Layer 2 of a small transformer language model trained on English Wikipedia (8 layers, counted from 0, width 64).
A neuron adds its activation times its output weights to the MLP's output. To switch it off is to set its activation to zero at one token and run the rest of the model.

Output weights of the MLP neurons that the questions are about. A number n stands for n times 0.0056.
n15: -45 -3 42 -3 -60 53 6 21 5 -12 -17 15 -33 -6 -7 29 -2 -40 -34 2 21 -20 32 1 34 -27 -18 -23 -31 -21 36 -18 -26 -6 39 -9 40 7 35 27 -10 11 16 11 1 -25 -13 23 -37 2 2 12 7 -30 -9 -19 -51 -30 51 8 36 23 -8 3
n18: -15 40 -6 -30 36 7 -31 -18 -15 -17 17 -52 -3 27 20 4 28 23 9 36 -5 29 9 6 -14 28 -11 -6 6 28 -9 -15 2 29 2 -9 7 29 -17 0 -28 -2 8 -22 -25 4 30 10 -37 24 30 -8 -1 33 -3 -13 1 14 -28 -18 15 27 -19 -46
n21: -67 15 6 21 30 -40 -1 1 -12 -8 10 -38 9 11 -30 4 -26 32 12 19 9 4 16 -8 -31 -9 -39 13 39 13 -12 -21 -25 -11 -16 -24 -38 -8 -54 47 26 -4 -18 -27 -13 -31 -30 -3 45 -24 -13 -8 -16 -39 1 70 31 1 -43 36 59 52 27 37
n61: 26 9 -33 30 32 -19 17 12 38 -39 -9 5 -4 -2 8 49 -13 -6 -26 6 -49 11 28 -2 25 -18 20 -23 -14 30 -47 14 48 19 13 67 -13 26 3 33 -37 32 46 -21 46 -42 -9 -18 52 -6 4 -31 1 26 40 -20 -35 24 -41 26 35 -60 15 70
n68: 2 19 7 9 28 -14 -3 -28 -8 -3 -9 9 -17 39 -4 -32 -3 9 -25 -12 -12 -19 24 -38 -26 -24 10 1 39 -8 -18 -67 -1 7 11 19 0 -27 37 15 -4 28 18 -5 9 32 17 -20 -6 23 17 -43 26 -54 10 -27 11 -37 -8 -2 -5 -25 -21 -7
n90: -50 46 5 -17 44 -9 -35 54 18 -14 4 -30 -35 0 -18 -10 73 -5 -6 8 27 -22 -35 -12 7 3 -2 -5 86 -31 -46 58 -6 23 -13 -9 4 27 28 -19 0 22 14 16 18 -50 -37 -2 -26 -5 13 13 29 3 10 0 -13 -3 -4 41 -4 -7 3 6
n92: 5 54 13 2 7 -18 -44 26 -19 18 -15 -10 -59 -19 -2 -17 -7 -29 19 35 5 29 0 -15 23 21 -5 -6 -3 -24 5 -7 18 9 20 -1 -22 -14 -2 -33 -16 -21 0 13 -9 3 78 9 -27 27 66 -37 -73 -12 40 -24 -10 -6 42 -14 42 6 52 -16
n105: -2 -27 17 -21 -22 14 -48 -2 -11 -7 -7 10 -26 10 -51 -10 -36 16 20 -25 46 4 14 -1 -12 -18 -34 0 -30 -23 -11 -44 2 -4 -25 -27 -24 42 8 17 -6 -25 48 -10 -20 12 14 -15 -17 21 -44 27 7 10 25 88 11 47 20 -16 8 -27 30 49
n153: -52 -29 -1 28 15 10 -11 -47 14 41 28 -70 13 -36 17 63 -5 -25 33 1 -6 -26 19 22 -7 -40 10 15 77 18 8 11 32 25 -15 -6 -55 -53 -17 11 -5 18 -26 11 -36 -35 -22 18 5 6 -24 16 36 43 21 -37 24 -2 -83 -34 -64 42 -3 -4
n159: -3 18 34 42 46 -27 -68 7 8 26 -14 15 -65 4 14 64 -25 -2 -35 2 17 11 -9 -3 -24 -34 3 -2 39 5 -70 28 24 -3 60 -1 -24 -20 0 4 15 7 18 -53 -22 21 50 15 -18 -6 -12 -18 -52 29 -41 -12 12 -22 -4 28 -18 9 -55 24
n167: 20 -19 13 -27 20 27 -12 -8 1 19 33 23 16 -8 19 -12 13 -12 4 -8 3 16 -17 25 5 -21 -65 18 -7 -12 19 27 36 -1 29 46 3 13 -49 14 5 12 63 1 6 24 -19 22 -18 1 5 21 21 2 39 -64 23 -23 -5 -7 33 -28 -3 37
n182: 25 -31 -21 -9 -37 12 -2 -27 18 95 -8 25 -10 -28 -29 27 13 27 22 -30 -15 23 -34 -12 -14 -1 17 -38 -16 0 13 40 -39 23 -6 0 -5 21 -11 9 5 26 15 -32 -33 23 -16 21 15 29 18 -50 -20 -9 30 -3 22 34 -13 -50 13 -13 -12 17
n186: -18 38 14 -15 12 16 17 -10 0 -11 17 3 3 6 -48 5 -37 49 8 -10 0 20 31 -2 33 -5 35 29 -25 -20 -50 17 23 39 8 13 -18 50 21 41 -1 -8 71 31 -13 -9 29 -43 -11 -65 44 -23 -1 42 1 -36 17 -15 26 -34 19 35 -44 7
n189: 10 -9 -2 51 -16 -14 31 -4 -10 53 5 48 14 -35 -11 -25 35 -16 17 15 -17 -6 21 -50 1 0 -31 -35 -4 -7 -14 17 7 -21 -31 -18 -3 -16 -26 -7 -19 -15 -13 -13 9 43 28 -6 4 -30 -27 42 30 5 12 2 -43 13 18 45 12 -43 -28 14
n200: -30 -13 36 11 -56 -9 37 -4 25 -5 10 -10 5 -8 17 29 46 -19 28 -20 -9 -44 -13 31 31 -10 15 -6 -15 18 -28 24 -2 6 -5 3 4 -39 -13 47 -11 15 -17 -31 -15 17 -8 18 -38 19 30 22 9 6 -6 31 34 -23 -8 -24 7 -12 -58 -1
n230: -22 26 34 -28 6 27 21 -45 16 -26 -3 -1 26 20 -20 -21 -34 -27 -36 -8 -20 28 2 -38 -56 -32 -15 13 47 -16 25 -15 -43 -60 7 7 -20 21 3 5 30 2 -42 2 30 7 24 7 1 17 18 30 17 -4 -10 -4 26 -16 -18 -11 -36 29 -10 -18

Each question names a token from some text and the token that comes next. It shows the activations a of the neurons there, in the order above. A number n stands for n times 0.15.

Then comes g, the gradient of the next token's log-probability with respect to the MLP's output, scaled to length 1. A neuron's effect is roughly proportional to its activation times (output weights . g). A number n stands for n times 0.0051.

" minor", then " league"
a: -8 45 0 1 27 1 0 -19 1 -7 14 -1 -11 -25 2 3
g: -17 11 -3 -22 5 29 -12 -2 -5 -18 -41 -22 -6 -52 17 3 -25 -15 -30 -6 7 -31 41 -11 -30 19 -12 38 21 -36 21 -17 -9 17 -18 -38 -32 -6 36 -35 -13 -16 37 17 -36 -36 24 17 38 -19 -1 -21 12 11 -15 -19 -45 4 5 2 -4 34 57 7
Switching off which neuron hurts the next token most? n189

" that", then " it"
a: 0 7 0 1 1 0 9 0 2 0 6 0 13 2 1 0
g: -40 20 40 -30 13 -1 -8 9 -14 -11 15 10 -17 -54 -20 -4 -7 18 -43 26 7 -33 -1 -1 9 16 17 24 13 9 -14 -36 -47 5 15 4 32 -11 9 58 -30 7 -45 -8 36 -35 6 -1 11 18 3 27 28 2 -57 -2 27 35 -25 24 -36 4 8 2
Which neuron, switched off, raises the next token's probability most? n92

" we", then "aken"
a: -6 19 1 0 0 0 -1 -3 1 6 1 0 13 -9 -12 8
g: -33 -9 27 -57 -35 1 3 -4 51 -20 3 23 9 19 -15 -16 -6 19 4 14 17 6 17 -7 -7 -21 5 8 -4 -33 30 8 27 -21 -12 -54 -16 8 14 -26 -25 -4 -12 -24 -42 5 2 10 -59 25 10 -9 4 4 -19 -27 42 -35 -61 22 14 -7 -33 31
Which neuron, switched off, raises the next token's probability most? n200

"rop", then "ical"
a: -1 8 -33 0 1 0 0 0 -1 4 -1 1 2 1 -31 -2
g: -20 -17 -2 -30 -2 -2 -1 27 48 -8 -31 6 -23 13 19 -8 -4 -7 4 3 6 18 5 12 11 3 -11 -1 7 -3 2 11 -11 7 25 -32 48 9 -43 -24 -10 1 -24 5 -45 8 -43 -79 -19 -4 -48 -7 -24 9 -2 -27 -56 6 -4 2 1 48 36 -46
Switching off which neuron hurts the next token most? n200

" IN", then "C"
a: 0 27 -9 0 2 0 0 -5 1 0 5 37 -6 -35 -2 9
g: -16 13 -1 -32 -20 21 15 -5 37 -27 2 14 -42 10 -23 -7 20 37 1 -7 13 3 13 -14 -5 31 2 -9 28 35 31 -8 -3 -6 14 -17 29 -1 -11 -28 -28 -26 47 -58 -4 14 -33 -7 27 38 30 -5 20 23 -43 -24 -63 31 27 -27 15 -17 14 22
Switching off which neuron hurts the next token most? n182

"7", then " |"
a: -20 15 -43 1 0 1 -26 -2 0 -4 11 12 -4 -5 1 0
g: 16 20 -1 3 -28 -34 -28 32 16 2 -36 -12 21 18 30 13 2 -27 -32 -4 8 36 -5 -9 20 59 22 5 20 -25 -29 18 -2 27 21 0 2 28 21 -1 15 60 7 -5 17 23 8 -34 -15 -10 5 -58 -9 -32 1 35 3 45 44 -15 -16 -29 -13 -28
Switching off which neuron hurts the next token most? n21

" |", then " 88"
a: 1 9 4 -12 0 1 -1 0 2 -1 3 12 -7 -1 0 -2
g: -11 2 28 -22 1 33 -25 -45 -11 7 -29 7 0 48 9 -1 7 -15 3 61 10 8 -31 -38 -41 -20 -33 27 -22 -16 39 19 49 -24 10 -30 1 -24 19 3 28 1 0 -23 -30 9 13 5 10 7 -20 16 -18 -1 -22 9 8 13 17 -12 12 40 73 11
Switching off which neuron hurts the next token most? n61

" name", then " Mon"
a: 1 27 0 0 16 0 -1 -30 0 -20 -2 -1 -2 -2 -6 8
g: -11 -10 -13 -37 16 17 28 2 19 -13 45 -19 18 -13 -27 -16 11 3 23 9 0 -61 -32 21 19 21 12 33 8 45 25 -38 -20 5 -30 27 2 -4 -10 -44 9 2 -18 20 -61 -21 -5 -10 31 -13 -10 13 11 -10 -3 -16 22 -8 -49 -20 51 0 -11 42
Switching off which neuron hurts the next token most? n159

"a", then " ("
a: -13 11 -3 0 -1 0 0 -2 0 -6 -3 0 -1 0 -1 0
g: 5 -20 -21 5 -2 -6 17 4 -92 8 15 -12 26 34 24 -20 -26 -34 -8 -4 -32 16 9 4 -21 31 -37 7 0 -10 13 -8 -5 -12 10 14 11 -47 7 36 -6 -8 -25 3 -17 38 20 -7 46 -9 -13 6 -21 -18 -42 45 17 17 -39 38 23 -13 -27 2
Which neuron, switched off, raises the next token's probability most? n21

" |", then " N"
a: 0 2 1 -15 2 0 0 0 1 0 -2 1 -22 -8 -1 0
g: -17 -18 1 -22 -3 42 4 -9 -3 3 53 -12 24 1 19 30 -26 8 -8 18 0 -6 50 12 15 -45 -29 36 11 13 22 -35 4 12 -13 -36 12 -16 -14 24 -1 14 15 -5 -2 15 -46 -45 27 52 -22 1 19 19 -38 15 26 -23 -54 18 -41 -8 24 -3
Switching off which neuron hurts the next token most? n186

".4", then "7"
a: -5 -1 -16 -6 0 -6 -8 1 0 0 1 24 -7 0 1 0
g: -24 -49 15 2 28 -10 39 -15 20 -13 -21 1 -31 -11 -43 -16 -42 10 23 14 -22 -20 1 9 -39 -3 -26 27 53 -1 16 -7 -1 13 -10 -45 15 -52 -54 -13 7 10 -21 -4 -31 26 -9 -8 7 -4 -20 8 16 -41 32 -22 6 -4 -34 2 52 1 16 8
Which neuron, switched off, raises the next token's probability most? n21

"us,", then " on"
a: 0 11 0 0 7 -4 8 0 -7 7 22 -1 12 0 7 0
g: 42 10 -40 21 -6 8 9 50 24 31 -63 8 17 59 38 50 -30 -16 -30 -19 -13 -7 -10 -9 8 -11 1 -27 -2 7 16 -14 12 16 10 7 23 38 35 -13 7 -5 18 10 39 18 -11 -9 -5 -8 16 -8 -24 13 -7 26 3 28 21 22 43 -35 3 -35
Which neuron, switched off, raises the next token's probability most? n167

"gan", then "is"
a: -1 31 1 0 5 -13 1 -49 0 1 4 -1 0 -12 -17 29
g: -46 19 -26 -4 35 18 -4 -15 -4 61 -34 -14 -32 -44 27 -33 3 -20 -8 -12 3 -20 27 43 9 15 -25 -7 -23 -34 -5 -22 -6 22 -12 -6 -10 -53 7 -24 20 -12 -8 -15 4 -57 17 -16 13 8 16 -37 -20 15 -7 -7 10 18 -34 8 -48 -10 34 -13
Switching off which neuron hurts the next token most? n105

"In", then " their"
a: 0 20 1 0 5 1 2 -1 1 1 -1 0 9 -24 0 33
g: -27 -18 -18 5 -19 15 12 -8 -37 1 -3 28 20 1 29 26 2 -35 -6 -7 -4 21 -35 71 -22 53 2 15 -45 24 -7 5 -10 -1 50 30 -32 -10 56 -29 19 -30 44 14 -28 21 5 -14 7 -7 16 -2 -11 15 -30 -19 30 28 19 -3 -21 -11 -12 1
Switching off which neuron hurts the next token most? n189

" |", then " 16"
a: 0 6 0 -19 0 0 0 0 1 -13 3 0 -7 0 -1 -1
g: 22 24 -11 15 -19 32 -28 -14 -30 25 -25 -10 -17 28 6 24 52 -18 -16 26 -13 -22 -25 -9 -43 -22 -23 17 -1 -9 -42 -5 9 -14 -20 -14 -32 -6 -15 -4 10 -1 -4 -39 -16 55 -11 -66 2 -43 0 21 -14 1 -18 -34 2 23 2 -43 11 37 17 22
Switching off which neuron hurts the next token most? n61

"|", then " "
a: 1 -13 -1 8 2 -1 -1 -1 -8 1 0 1 18 -7 0 -1
g: 24 -31 -2 23 -20 -1 58 35 -32 7 -29 -12 10 24 17 -8 -3 25 -58 -48 -22 -3 -33 -34 14 17 3 -7 -5 -24 -21 -29 11 -19 11 -1 -6 20 24 -13 -19 15 -13 -9 -13 12 -15 -4 -38 -20 6 -43 0 52 12 0 36 29 34 27 38 -17 32 -18
Switching off which neuron hurts the next token most? n153

" st", then "orm"
a: 0 2 2 0 12 -9 1 -4 3 0 3 0 11 -5 0 29
g: -19 -19 24 -24 -13 9 -12 -44 -83 12 23 25 24 18 -2 -28 34 27 2 27 30 4 -5 3 4 -19 36 -41 -14 -9 13 30 -13 -31 11 11 -10 11 16 -15 4 -15 37 -16 4 -28 1 15 -12 53 15 27 1 53 -18 3 -13 4 -11 -1 40 -21 40 8
Which neuron, switched off, raises the next token's probability most? n68

" Singh", then " D"
a: -3 3 -1 -3 38 -6 1 -32 1 1 4 38 17 -8 -50 0
g: -19 -34 -33 -2 -5 -5 -7 -51 -7 -4 12 -16 -33 -38 -28 -6 -21 23 3 14 35 -29 -31 -10 -32 -28 -3 -2 -33 39 8 -35 0 -26 -9 3 2 -21 -4 -35 15 17 -41 -10 28 -20 -9 -17 -17 -6 16 -10 3 18 -30 16 -28 -3 -20 -22 -24 -18 82 39
Switching off which neuron hurts the next token most? n200

" was", then " given"
a: 0 9 1 0 2 -1 1 -13 1 7 30 0 20 1 -2 13
g: 17 -3 1 -22 36 30 -31 74 17 31 -2 -26 -15 0 32 -17 -13 10 45 -10 42 34 4 -11 -25 16 -7 -1 17 8 -22 -17 -5 18 34 9 0 25 -18 -33 -18 9 -3 -16 -7 6 17 -6 -42 19 -8 3 -19 9 20 30 -36 -42 -49 38 27 -31 24 -13
Which two neurons, each switched off alone, lower its probability most, in order? n167, n18

" day", then ","
a: 2 47 1 0 7 -10 0 -2 0 -11 0 -1 9 -7 1 1
g: -9 -29 18 38 -2 -1 -5 -20 5 -35 21 14 0 21 -23 -9 -17 -34 4 -1 -5 -59 -33 23 6 21 2 24 50 53 82 -10 6 -11 -3 20 12 6 1 -3 -38 32 -26 9 13 6 -32 -6 28 0 -43 11 40 -31 6 -6 1 23 7 31 3 -17 -3 -13
Switching off which neuron hurts the next token most? n159

" it.", then " No"
a: 0 6 0 0 1 1 10 0 1 1 8 0 -15 1 -1 8
g: -27 14 25 38 20 -9 -48 32 2 57 -27 -12 24 -14 0 33 -7 5 29 -6 11 -15 21 -36 -19 -32 -25 -19 -19 -26 -31 -36 24 -27 12 -47 -8 -39 3 -3 4 -32 -2 35 -6 -13 -8 -21 19 7 14 -29 -44 36 2 -7 -15 -38 6 -17 -34 7 22 19
Switching off which neuron hurts the next token most? n92

"day", then " and"
a: 2 28 0 -1 13 -58 0 -9 0 1 -1 0 -14 3 -1 0
g: 6 2 5 -16 -56 -21 -1 -15 1 20 -33 -6 -10 29 -29 6 -30 31 7 5 -61 -28 -5 3 -35 -7 7 10 -39 15 -26 -6 -11 16 -28 22 10 -7 43 15 34 -4 -26 -8 41 -20 7 19 6 64 56 -16 -10 -15 8 18 60 -8 13 -3 -4 -14 -7 -6
Which two neurons, each switched off alone, lower its probability most, in order? n90, n68

"ild", then "ees"
a: -13 0 -3 -1 58 -11 3 -10 0 -1 0 2 -1 -7 -49 0
g: -16 -33 8 -28 -17 -18 19 63 5 -40 19 34 -2 71 15 28 18 -7 5 -2 -9 -18 41 -11 3 -19 17 19 3 -19 -4 45 9 -20 -10 -3 22 18 10 -8 4 20 35 -23 -56 31 -1 -7 -18 32 -17 16 7 -6 47 -1 -6 -38 26 4 17 4 -35 19
Which neuron, switched off, raises the next token's probability most? n200

"is", then "ed,"
a: -7 6 0 0 16 2 1 -20 1 -2 10 -1 44 0 3 -1
g: 1 2 4 -40 -15 -41 -21 13 56 14 -16 -11 -25 -16 -3 -16 -1 -1 8 29 -34 -72 21 4 -8 -28 32 5 12 -61 -17 21 6 26 -6 25 -33 -30 25 -7 21 20 -22 16 33 34 -4 9 11 4 34 -16 -23 6 12 0 30 -24 -36 -27 25 16 18 20
Which neuron, switched off, raises the next token's probability most? n18

"\n", then "|"
a: 1 18 0 -1 4 0 4 1 0 0 1 -1 22 0 -8 12
g: -23 -30 4 48 8 -18 14 -21 15 6 11 -2 -4 10 38 7 -3 -42 14 27 7 27 -39 2 -2 27 -15 0 35 -72 59 -13 14 35 -31 -6 -3 -2 -28 -30 5 18 -20 -14 -19 -8 -11 33 -3 36 13 15 -3 40 -16 -3 18 -25 -19 -22 -25 -22 14 48
Which neuron, switched off, raises the next token's probability most? n186

" an", then " area"
a: -2 -5 -1 0 2 1 3 0 -24 0 -1 0 1 -4 1 3
g: 10 15 15 7 -22 8 39 4 -48 -5 14 16 -31 39 -6 -32 -1 10 -41 0 -29 -62 33 -27 -4 -49 8 -9 -24 26 -36 12 -28 -21 -17 -14 6 29 29 12 -2 44 -8 10 20 2 21 -2 -28 -44 -3 -13 -8 -6 -34 26 -39 24 26 25 22 17 9 -11
Switching off which neuron hurts the next token most? n153

" about", then " 7"
a: 1 2 0 -7 0 1 21 -1 0 8 2 0 25 1 -30 1
g: 12 5 -36 10 29 -39 22 -15 -23 3 14 -12 -50 28 33 -10 19 32 4 -4 16 29 -19 -8 -60 -3 -7 9 13 -30 -20 -6 23 -14 40 -17 -20 44 -16 -43 -27 32 17 -3 -6 -34 7 10 6 -41 56 -3 9 -8 6 -53 -1 -21 -3 -30 0 -9 -23 -11
Which two neurons, each switched off alone, lower its probability most, in order? n200, n186

" team", then " through"
a: 2 42 3 -1 3 -1 5 -34 0 -5 4 -2 26 -15 0 29
g: -10 35 -10 -5 -43 8 -28 -2 -14 -39 1 19 -1 1 27 17 -29 -11 -15 0 -31 47 38 -24 28 -30 -11 -17 8 -9 -27 16 25 49 17 6 -31 -24 10 -3 43 -18 -37 -26 -56 14 18 25 -21 6 34 10 -4 -14 -32 63 -11 21 -2 -6 -2 -14 4 21
Which neuron, switched off, raises the next token's probability most? n105

"im", then "p"
a: 5 10 2 -1 -1 0 0 -17 1 0 13 0 5 2 -14 0
g: 39 -25 -7 -8 -15 46 27 11 23 -25 -7 25 -56 -4 -10 -4 -50 18 -5 28 20 9 21 28 -17 5 -14 33 7 33 9 0 -51 -15 -9 3 23 36 18 5 32 34 13 -36 15 -36 -44 -10 -7 3 -18 6 -10 -32 19 1 -16 -39 17 -21 -51 16 -11 6
Switching off which neuron hurts the next token most? n200

"isted", then " until"
a: 1 3 1 0 1 -11 -2 -4 0 1 -1 -1 4 1 3 11
g: 14 7 39 6 -45 22 -4 -22 -53 21 -10 -52 -46 18 -17 -1 -5 -1 -23 18 -11 25 45 -5 6 -10 23 -1 -2 44 6 18 -6 36 4 20 -22 -1 16 -1 15 -20 -48 1 20 16 -25 24 26 -3 -19 -10 -8 -53 9 -2 -8 -23 -18 28 15 -61 36 -1
Switching off which neuron hurts the next token most? n90